Layer 4 of a small transformer language model trained on English Wikipedia (10 layers, counted from 0, width 128).
A neuron's activation on a vector x is GELU(weights . x + bias), where the dot is the dot product.
The model reads these tokens: " to" " trans" "c" "end" " the" " tr" "ad" "ition" "al" " Le"

The vector x that enters this layer's MLP at each token. A number n stands for (n - 128) times 0.045.
0 " to": 99, 89, 167, 106, 146, 202, 154, 83, 147, 151, 113, 68, 102, 140, 180, 111, 162, 115, 109, 186, 117, 128, 135, 132, 111, 161, 162, 97, 145, 98, 127, 177, 175, 156, 126, 73, 126, 133, 143, 128, 91, 118, 134, 133, 130, 161, 140, 113, 106, 119, 161, 97, 163, 111, 100, 157, 128, 165, 140, 111, 138, 151, 152, 97, 97, 143, 127, 144, 157, 150, 152, 158, 120, 110, 100, 125, 129, 147, 64, 143, 107, 128, 125, 108, 117, 171, 146, 129, 189, 108, 119, 94, 97, 115, 114, 140, 135, 128, 128, 91, 113, 68, 133, 149, 132, 133, 131, 157, 181, 107, 139, 120, 90, 97, 154, 122, 142, 97, 149, 121, 144, 101, 88, 114, 126, 85, 107, 115
1 " trans": 88, 108, 144, 120, 56, 111, 147, 80, 154, 185, 102, 100, 182, 122, 177, 125, 148, 110, 168, 86, 66, 109, 131, 105, 139, 138, 151, 150, 104, 139, 131, 180, 133, 107, 150, 153, 112, 128, 163, 151, 109, 137, 138, 134, 159, 140, 125, 121, 144, 119, 125, 87, 140, 158, 112, 244, 120, 134, 105, 117, 167, 121, 50, 94, 86, 114, 103, 161, 118, 116, 133, 202, 143, 123, 108, 135, 166, 121, 116, 162, 156, 79, 154, 145, 132, 137, 107, 132, 116, 94, 88, 143, 122, 101, 156, 163, 168, 148, 145, 144, 126, 100, 148, 117, 152, 136, 126, 105, 107, 110, 143, 121, 123, 109, 117, 115, 88, 146, 161, 95, 125, 117, 118, 108, 141, 66, 114, 114
2 "c": 77, 110, 96, 143, 124, 107, 161, 138, 148, 140, 141, 123, 157, 72, 179, 113, 144, 99, 138, 121, 73, 133, 100, 138, 127, 171, 180, 128, 117, 149, 135, 180, 120, 97, 154, 91, 109, 119, 145, 177, 141, 94, 138, 122, 137, 149, 137, 151, 195, 107, 139, 80, 163, 133, 154, 151, 115, 173, 105, 134, 137, 100, 126, 93, 138, 149, 91, 136, 114, 77, 135, 206, 106, 130, 129, 135, 152, 103, 115, 176, 167, 90, 128, 136, 119, 111, 61, 136, 147, 96, 75, 140, 113, 104, 133, 172, 176, 137, 148, 122, 142, 78, 97, 115, 156, 100, 122, 120, 102, 101, 142, 167, 118, 112, 165, 125, 105, 135, 143, 113, 147, 128, 164, 131, 98, 84, 76, 79
3 "end": 105, 125, 132, 112, 134, 99, 158, 94, 164, 124, 152, 79, 134, 78, 164, 115, 146, 75, 159, 119, 120, 150, 132, 114, 97, 150, 112, 157, 103, 151, 149, 202, 133, 129, 143, 66, 122, 99, 146, 172, 150, 118, 164, 136, 124, 134, 130, 145, 146, 103, 141, 112, 117, 99, 130, 176, 111, 181, 84, 123, 143, 135, 89, 99, 167, 140, 87, 100, 95, 85, 151, 207, 137, 119, 146, 132, 164, 131, 89, 143, 174, 85, 152, 191, 106, 108, 101, 119, 160, 112, 125, 155, 146, 124, 181, 118, 162, 127, 146, 130, 184, 98, 129, 120, 148, 96, 96, 135, 124, 119, 141, 126, 119, 126, 118, 133, 126, 135, 163, 88, 119, 92, 145, 105, 97, 76, 82, 100
4 " the": 91, 134, 146, 126, 100, 141, 115, 55, 174, 183, 92, 107, 153, 114, 173, 104, 152, 59, 146, 57, 107, 127, 154, 108, 117, 132, 171, 118, 98, 158, 156, 168, 92, 140, 137, 107, 137, 149, 140, 141, 86, 163, 131, 139, 130, 171, 151, 130, 195, 144, 124, 84, 140, 106, 114, 155, 161, 157, 48, 107, 158, 119, 108, 88, 98, 149, 105, 156, 117, 107, 171, 213, 120, 120, 145, 141, 105, 117, 84, 155, 123, 107, 126, 147, 114, 83, 137, 122, 137, 111, 106, 137, 149, 94, 184, 172, 131, 150, 97, 150, 146, 79, 112, 104, 147, 113, 117, 137, 121, 124, 150, 117, 132, 90, 162, 117, 158, 154, 173, 106, 147, 115, 122, 141, 105, 103, 76, 121
5 " tr": 97, 112, 155, 108, 68, 146, 152, 111, 146, 183, 124, 127, 185, 131, 194, 112, 136, 107, 133, 82, 105, 110, 114, 101, 97, 159, 162, 90, 103, 160, 135, 175, 92, 111, 117, 146, 116, 118, 173, 139, 147, 84, 125, 130, 137, 139, 133, 120, 180, 128, 134, 114, 138, 124, 86, 201, 92, 123, 86, 120, 164, 126, 102, 133, 78, 125, 113, 139, 108, 113, 138, 249, 143, 150, 131, 150, 138, 91, 115, 161, 134, 60, 142, 143, 104, 95, 115, 138, 156, 139, 88, 141, 114, 115, 178, 154, 149, 125, 106, 125, 139, 80, 135, 99, 150, 115, 94, 134, 153, 116, 175, 120, 130, 121, 119, 136, 146, 121, 167, 95, 159, 108, 155, 98, 128, 127, 47, 109
6 "ad": 57, 107, 118, 116, 76, 139, 123, 87, 169, 158, 140, 153, 138, 121, 183, 129, 104, 105, 138, 85, 119, 150, 114, 102, 123, 139, 153, 166, 106, 156, 132, 126, 146, 102, 181, 124, 135, 127, 150, 175, 114, 92, 116, 162, 130, 142, 119, 111, 159, 112, 139, 150, 131, 140, 109, 206, 117, 113, 99, 104, 147, 168, 128, 116, 132, 122, 115, 145, 121, 101, 154, 194, 145, 140, 143, 153, 115, 73, 125, 153, 141, 62, 132, 166, 98, 134, 121, 110, 164, 125, 101, 174, 126, 105, 184, 193, 94, 112, 136, 119, 142, 82, 114, 83, 127, 96, 80, 123, 135, 136, 150, 91, 107, 98, 178, 133, 146, 152, 160, 106, 147, 69, 136, 140, 131, 72, 75, 101
7 "ition": 99, 109, 124, 94, 104, 152, 132, 93, 152, 130, 129, 105, 132, 124, 179, 90, 107, 75, 129, 98, 130, 117, 141, 93, 129, 149, 161, 126, 66, 148, 133, 164, 135, 135, 146, 78, 127, 110, 191, 147, 160, 121, 138, 117, 115, 124, 157, 141, 180, 134, 150, 109, 110, 106, 129, 196, 84, 153, 37, 112, 153, 137, 104, 117, 150, 126, 106, 98, 154, 111, 160, 175, 150, 147, 103, 154, 125, 90, 109, 166, 153, 82, 135, 153, 124, 123, 108, 136, 132, 128, 126, 163, 125, 81, 180, 187, 180, 124, 103, 150, 158, 66, 115, 119, 141, 114, 133, 163, 128, 114, 158, 129, 108, 49, 128, 151, 165, 129, 174, 98, 149, 98, 98, 115, 125, 96, 92, 113
8 "al": 68, 128, 149, 134, 99, 124, 100, 97, 134, 133, 108, 128, 163, 133, 183, 122, 135, 80, 153, 82, 123, 133, 130, 132, 125, 117, 172, 109, 69, 161, 143, 158, 133, 143, 136, 94, 104, 131, 163, 124, 132, 86, 154, 165, 121, 112, 143, 120, 180, 143, 176, 104, 105, 115, 129, 193, 132, 141, 86, 116, 127, 123, 96, 87, 116, 116, 66, 154, 120, 114, 150, 199, 131, 143, 119, 151, 99, 72, 126, 163, 138, 35, 146, 138, 146, 123, 171, 109, 123, 129, 113, 172, 112, 84, 170, 170, 120, 163, 106, 152, 145, 56, 121, 85, 145, 110, 127, 141, 113, 164, 134, 143, 138, 101, 130, 100, 197, 149, 144, 112, 180, 89, 113, 115, 122, 108, 115, 112
9 " Le": 103, 116, 130, 136, 70, 151, 139, 75, 112, 176, 105, 140, 177, 154, 157, 125, 112, 87, 173, 100, 101, 112, 108, 111, 122, 104, 183, 116, 112, 133, 161, 179, 109, 152, 153, 113, 105, 102, 145, 138, 100, 107, 117, 126, 169, 145, 143, 124, 185, 118, 147, 118, 112, 127, 102, 216, 124, 107, 105, 115, 154, 92, 107, 147, 93, 78, 122, 144, 123, 88, 151, 213, 150, 143, 147, 172, 117, 89, 124, 156, 103, 67, 135, 151, 140, 78, 138, 103, 134, 115, 103, 124, 167, 103, 177, 152, 165, 144, 132, 137, 103, 25, 140, 133, 142, 121, 71, 147, 138, 157, 133, 132, 129, 113, 163, 164, 136, 114, 157, 117, 159, 90, 132, 119, 113, 114, 83, 104

Each question shows the input weights of one neuron of the MLP. A number n stands for (n - 128) times 0.0026.

n615 (bias -0.063): 159, 129, 125, 123, 119, 179, 132, 170, 127, 153, 109, 130, 114, 133, 113, 160, 170, 132, 122, 128, 109, 107, 124, 154, 156, 165, 157, 136, 132, 141, 160, 157, 92, 108, 124, 64, 155, 133, 142, 98, 149, 139, 119, 109, 121, 121, 149, 159, 76, 84, 88, 141, 176, 136, 122, 153, 133, 151, 122, 154, 94, 136, 143, 101, 156, 146, 110, 107, 178, 113, 126, 146, 105, 120, 127, 146, 100, 133, 72, 109, 125, 143, 126, 137, 120, 127, 138, 116, 126, 128, 197, 149, 154, 119, 146, 78, 160, 128, 112, 114, 122, 141, 65, 76, 126, 162, 116, 90, 98, 147, 122, 153, 87, 180, 109, 165, 136, 157, 141, 158, 118, 152, 143, 145, 103, 171, 117, 106
On which token does it fire most? 3 "end"

n339 (bias -0.107): 127, 136, 137, 148, 115, 154, 83, 155, 151, 132, 127, 117, 143, 124, 101, 145, 140, 134, 138, 140, 122, 160, 143, 126, 129, 131, 164, 75, 104, 151, 90, 92, 107, 138, 125, 125, 130, 116, 161, 163, 152, 151, 99, 92, 108, 176, 123, 104, 105, 135, 112, 111, 161, 88, 134, 110, 115, 112, 149, 126, 149, 120, 116, 170, 98, 148, 144, 81, 155, 132, 118, 141, 147, 116, 106, 153, 163, 171, 151, 97, 127, 64, 177, 219, 133, 89, 152, 162, 167, 153, 143, 140, 95, 157, 109, 106, 139, 111, 121, 84, 127, 104, 150, 122, 138, 157, 139, 125, 111, 119, 154, 133, 125, 118, 116, 111, 165, 100, 140, 119, 123, 186, 132, 140, 117, 154, 175, 109
On which token does it fire most? 5 " tr"

n11 (bias -0.118): 134, 176, 128, 87, 117, 142, 121, 142, 112, 138, 138, 141, 156, 166, 167, 145, 94, 146, 142, 134, 83, 97, 115, 109, 138, 121, 137, 142, 89, 150, 91, 113, 63, 96, 152, 97, 125, 139, 172, 94, 126, 87, 102, 82, 112, 105, 167, 164, 108, 98, 129, 123, 132, 123, 139, 120, 143, 117, 124, 99, 148, 118, 147, 160, 147, 170, 184, 150, 135, 144, 148, 120, 109, 155, 52, 98, 129, 112, 151, 93, 120, 147, 162, 133, 120, 126, 157, 139, 134, 99, 146, 127, 139, 132, 100, 139, 154, 132, 150, 145, 139, 146, 139, 118, 140, 128, 126, 121, 129, 117, 167, 172, 98, 115, 148, 123, 180, 147, 160, 124, 176, 114, 109, 137, 112, 185, 112, 118
On which two tokens does it fire most, strongest first? 7 "ition", 5 " tr"

n866 (bias -0.106): 145, 157, 104, 119, 122, 101, 144, 122, 127, 110, 107, 112, 120, 167, 99, 131, 187, 138, 104, 147, 118, 103, 118, 105, 100, 122, 127, 105, 99, 101, 122, 89, 120, 143, 91, 162, 102, 97, 94, 119, 143, 140, 122, 182, 122, 106, 141, 173, 109, 123, 104, 122, 136, 156, 127, 113, 117, 121, 143, 144, 128, 113, 156, 113, 102, 130, 129, 166, 161, 202, 145, 133, 123, 121, 101, 138, 158, 132, 150, 157, 156, 114, 103, 147, 91, 157, 146, 134, 136, 122, 93, 125, 150, 103, 116, 94, 125, 151, 160, 143, 174, 162, 125, 123, 104, 118, 148, 112, 144, 89, 129, 83, 97, 146, 129, 125, 137, 103, 134, 168, 157, 101, 133, 170, 146, 99, 112, 114
On which token does it fire most? 0 " to"

n179 (bias -0.095): 164, 132, 130, 148, 125, 133, 137, 121, 107, 111, 111, 102, 96, 160, 89, 140, 163, 169, 108, 104, 112, 107, 147, 163, 91, 75, 142, 128, 111, 88, 127, 91, 161, 103, 115, 136, 158, 133, 149, 148, 89, 115, 90, 147, 104, 127, 174, 154, 103, 184, 68, 58, 117, 132, 119, 122, 153, 109, 106, 127, 157, 132, 166, 115, 88, 142, 117, 155, 144, 127, 157, 117, 144, 144, 106, 100, 134, 143, 124, 142, 111, 176, 169, 124, 104, 117, 113, 113, 110, 187, 131, 123, 96, 97, 159, 158, 137, 105, 183, 115, 145, 122, 141, 146, 120, 156, 145, 169, 140, 169, 128, 176, 163, 135, 139, 141, 147, 168, 100, 134, 115, 109, 123, 111, 142, 127, 138, 128
On which token does it fire most, and how strongly? 0 " to", at about 0.14

n632 (bias -0.110): 142, 170, 117, 128, 132, 155, 131, 164, 169, 146, 132, 188, 113, 100, 88, 149, 96, 158, 115, 127, 161, 109, 129, 116, 153, 150, 179, 127, 150, 123, 122, 73, 149, 174, 96, 166, 161, 119, 153, 158, 142, 142, 92, 121, 118, 152, 122, 141, 117, 129, 128, 178, 143, 156, 145, 145, 117, 111, 138, 103, 137, 100, 133, 131, 114, 82, 88, 122, 154, 152, 156, 168, 150, 120, 144, 170, 156, 152, 102, 154, 112, 142, 119, 135, 127, 113, 139, 121, 162, 132, 121, 160, 109, 143, 102, 122, 109, 130, 140, 112, 104, 171, 151, 169, 163, 99, 119, 135, 112, 83, 136, 120, 133, 91, 177, 110, 121, 160, 106, 134, 77, 127, 118, 134, 115, 105, 146, 141
On which token does it fire most? 6 "ad"

n760 (bias -0.066): 111, 68, 139, 100, 167, 112, 134, 103, 162, 111, 91, 158, 131, 103, 144, 124, 116, 144, 102, 122, 125, 151, 97, 155, 123, 147, 148, 127, 76, 158, 140, 131, 77, 125, 105, 135, 108, 164, 113, 101, 142, 125, 109, 102, 145, 134, 123, 152, 128, 169, 119, 167, 132, 131, 139, 117, 145, 103, 138, 129, 181, 121, 88, 154, 110, 92, 133, 87, 114, 151, 122, 111, 190, 117, 112, 162, 119, 141, 142, 83, 118, 138, 90, 111, 124, 150, 121, 90, 123, 165, 137, 76, 165, 133, 131, 86, 93, 99, 139, 106, 125, 124, 145, 170, 140, 135, 102, 145, 129, 132, 130, 106, 154, 184, 119, 127, 91, 131, 130, 97, 142, 107, 132, 156, 129, 104, 94, 110
On which token does it fire most? 9 " Le"

n3 (bias -0.133): 150, 95, 93, 199, 149, 102, 136, 131, 158, 57, 141, 83, 106, 140, 120, 125, 157, 130, 90, 125, 90, 161, 141, 93, 161, 113, 150, 106, 122, 113, 126, 152, 147, 113, 114, 104, 115, 160, 159, 137, 90, 149, 169, 85, 125, 177, 141, 129, 111, 107, 103, 149, 148, 88, 163, 132, 174, 179, 158, 142, 141, 97, 155, 136, 154, 163, 159, 116, 79, 150, 146, 141, 141, 125, 128, 129, 147, 99, 172, 158, 106, 122, 148, 143, 154, 161, 124, 81, 127, 142, 113, 78, 129, 101, 100, 154, 122, 173, 146, 138, 172, 130, 133, 136, 117, 145, 136, 107, 104, 118, 188, 145, 107, 155, 92, 167, 135, 126, 121, 170, 126, 135, 143, 146, 142, 154, 197, 113
On which two tokens does it fire most, strongest first? 2 "c", 0 " to"

n100 (bias -0.106): 176, 145, 124, 185, 132, 100, 178, 159, 123, 185, 161, 104, 144, 178, 112, 96, 122, 140, 97, 160, 96, 137, 129, 125, 148, 124, 145, 106, 136, 166, 125, 119, 138, 102, 135, 123, 164, 108, 136, 117, 130, 94, 141, 135, 134, 109, 143, 114, 91, 76, 97, 116, 175, 111, 185, 145, 152, 128, 170, 160, 141, 87, 166, 147, 151, 163, 124, 122, 118, 184, 118, 147, 97, 103, 123, 100, 122, 116, 144, 153, 103, 101, 136, 108, 113, 99, 98, 130, 154, 125, 151, 130, 162, 137, 153, 72, 157, 73, 130, 106, 136, 124, 162, 120, 102, 123, 127, 101, 161, 125, 87, 136, 68, 127, 105, 76, 91, 149, 139, 160, 122, 104, 120, 186, 104, 88, 143, 122
On which two tokens does it fire most, strongest first? 2 "c", 0 " to"

n467 (bias -0.104): 145, 121, 127, 183, 137, 144, 151, 134, 167, 118, 166, 170, 101, 172, 98, 137, 120, 141, 105, 153, 145, 149, 130, 90, 143, 111, 124, 132, 149, 123, 107, 99, 149, 129, 143, 107, 105, 136, 127, 147, 157, 119, 102, 155, 93, 138, 134, 93, 99, 160, 168, 136, 163, 173, 138, 126, 117, 136, 110, 104, 130, 135, 148, 132, 152, 151, 110, 108, 136, 134, 141, 129, 145, 147, 155, 161, 177, 122, 93, 163, 64, 135, 127, 144, 113, 153, 132, 141, 106, 137, 95, 165, 149, 64, 115, 102, 135, 148, 96, 132, 91, 96, 121, 168, 125, 89, 104, 115, 147, 153, 167, 106, 104, 115, 148, 141, 104, 114, 147, 161, 114, 118, 123, 172, 142, 161, 164, 109
On which three tokens does it fire most, strongest first? 6 "ad", 0 " to", 7 "ition"

n830 (bias -0.016): 174, 126, 134, 118, 96, 132, 146, 126, 136, 97, 148, 126, 139, 100, 137, 130, 79, 133, 125, 132, 107, 138, 105, 105, 131, 124, 122, 129, 135, 92, 100, 149, 145, 145, 133, 105, 83, 99, 90, 139, 149, 162, 160, 133, 117, 114, 181, 118, 83, 150, 113, 122, 161, 137, 87, 157, 105, 125, 106, 119, 134, 154, 134, 113, 134, 114, 127, 111, 186, 152, 108, 103, 126, 134, 127, 116, 114, 146, 134, 129, 122, 150, 119, 95, 120, 110, 150, 124, 132, 131, 117, 126, 137, 136, 125, 148, 151, 102, 109, 101, 158, 150, 141, 149, 129, 180, 135, 140, 126, 152, 105, 100, 124, 136, 121, 129, 104, 122, 122, 130, 148, 124, 122, 114, 168, 114, 111, 133
On which token does it fire most? 0 " to"

n317 (bias -0.072): 171, 104, 104, 171, 121, 111, 194, 128, 130, 115, 156, 119, 142, 124, 160, 147, 118, 180, 142, 129, 193, 108, 134, 118, 148, 186, 109, 137, 100, 117, 130, 116, 82, 117, 145, 110, 134, 108, 171, 151, 108, 102, 135, 114, 119, 150, 116, 115, 115, 153, 132, 92, 143, 116, 138, 107, 152, 166, 139, 139, 130, 132, 105, 114, 190, 121, 132, 153, 127, 134, 131, 104, 90, 153, 148, 119, 148, 115, 113, 139, 95, 102, 139, 123, 134, 130, 150, 127, 117, 177, 136, 76, 153, 141, 115, 86, 137, 118, 118, 125, 166, 102, 108, 133, 90, 141, 151, 151, 109, 127, 178, 115, 137, 123, 146, 159, 141, 146, 138, 140, 91, 103, 96, 141, 134, 138, 134, 142
On which two tokens does it fire most, strongest first? 3 "end", 7 "ition"

n498 (bias -0.118): 131, 189, 151, 119, 94, 165, 143, 177, 122, 126, 146, 146, 141, 112, 108, 106, 109, 109, 73, 156, 142, 110, 103, 104, 126, 146, 89, 127, 126, 126, 146, 146, 117, 66, 130, 132, 176, 144, 104, 120, 119, 121, 129, 116, 174, 126, 183, 88, 125, 97, 130, 98, 143, 118, 103, 116, 93, 111, 119, 126, 178, 124, 142, 90, 165, 136, 132, 110, 99, 162, 94, 110, 195, 133, 135, 102, 130, 111, 143, 86, 91, 118, 130, 128, 100, 118, 100, 121, 163, 132, 64, 89, 162, 120, 181, 138, 140, 124, 143, 131, 115, 173, 143, 129, 134, 115, 123, 113, 168, 126, 146, 171, 139, 154, 117, 135, 112, 152, 144, 183, 107, 131, 143, 137, 116, 147, 150, 149
On which token does it fire most? 5 " tr"

n378 (bias -0.098): 144, 124, 139, 169, 156, 116, 130, 130, 78, 94, 160, 131, 111, 115, 170, 173, 107, 141, 114, 140, 124, 146, 81, 97, 128, 91, 124, 161, 130, 108, 155, 134, 110, 184, 162, 122, 149, 112, 130, 102, 79, 146, 86, 133, 138, 141, 167, 127, 128, 132, 157, 146, 146, 161, 93, 109, 149, 137, 168, 92, 156, 103, 171, 167, 134, 105, 129, 125, 110, 145, 78, 80, 131, 118, 53, 145, 131, 156, 135, 141, 125, 115, 103, 164, 104, 133, 108, 124, 169, 133, 72, 150, 124, 109, 126, 183, 82, 87, 161, 148, 146, 121, 170, 102, 158, 114, 104, 169, 172, 87, 129, 150, 119, 107, 173, 131, 128, 145, 33, 96, 167, 158, 122, 152, 98, 115, 161, 128
On which two tokens does it fire most, strongest first? 0 " to", 6 "ad"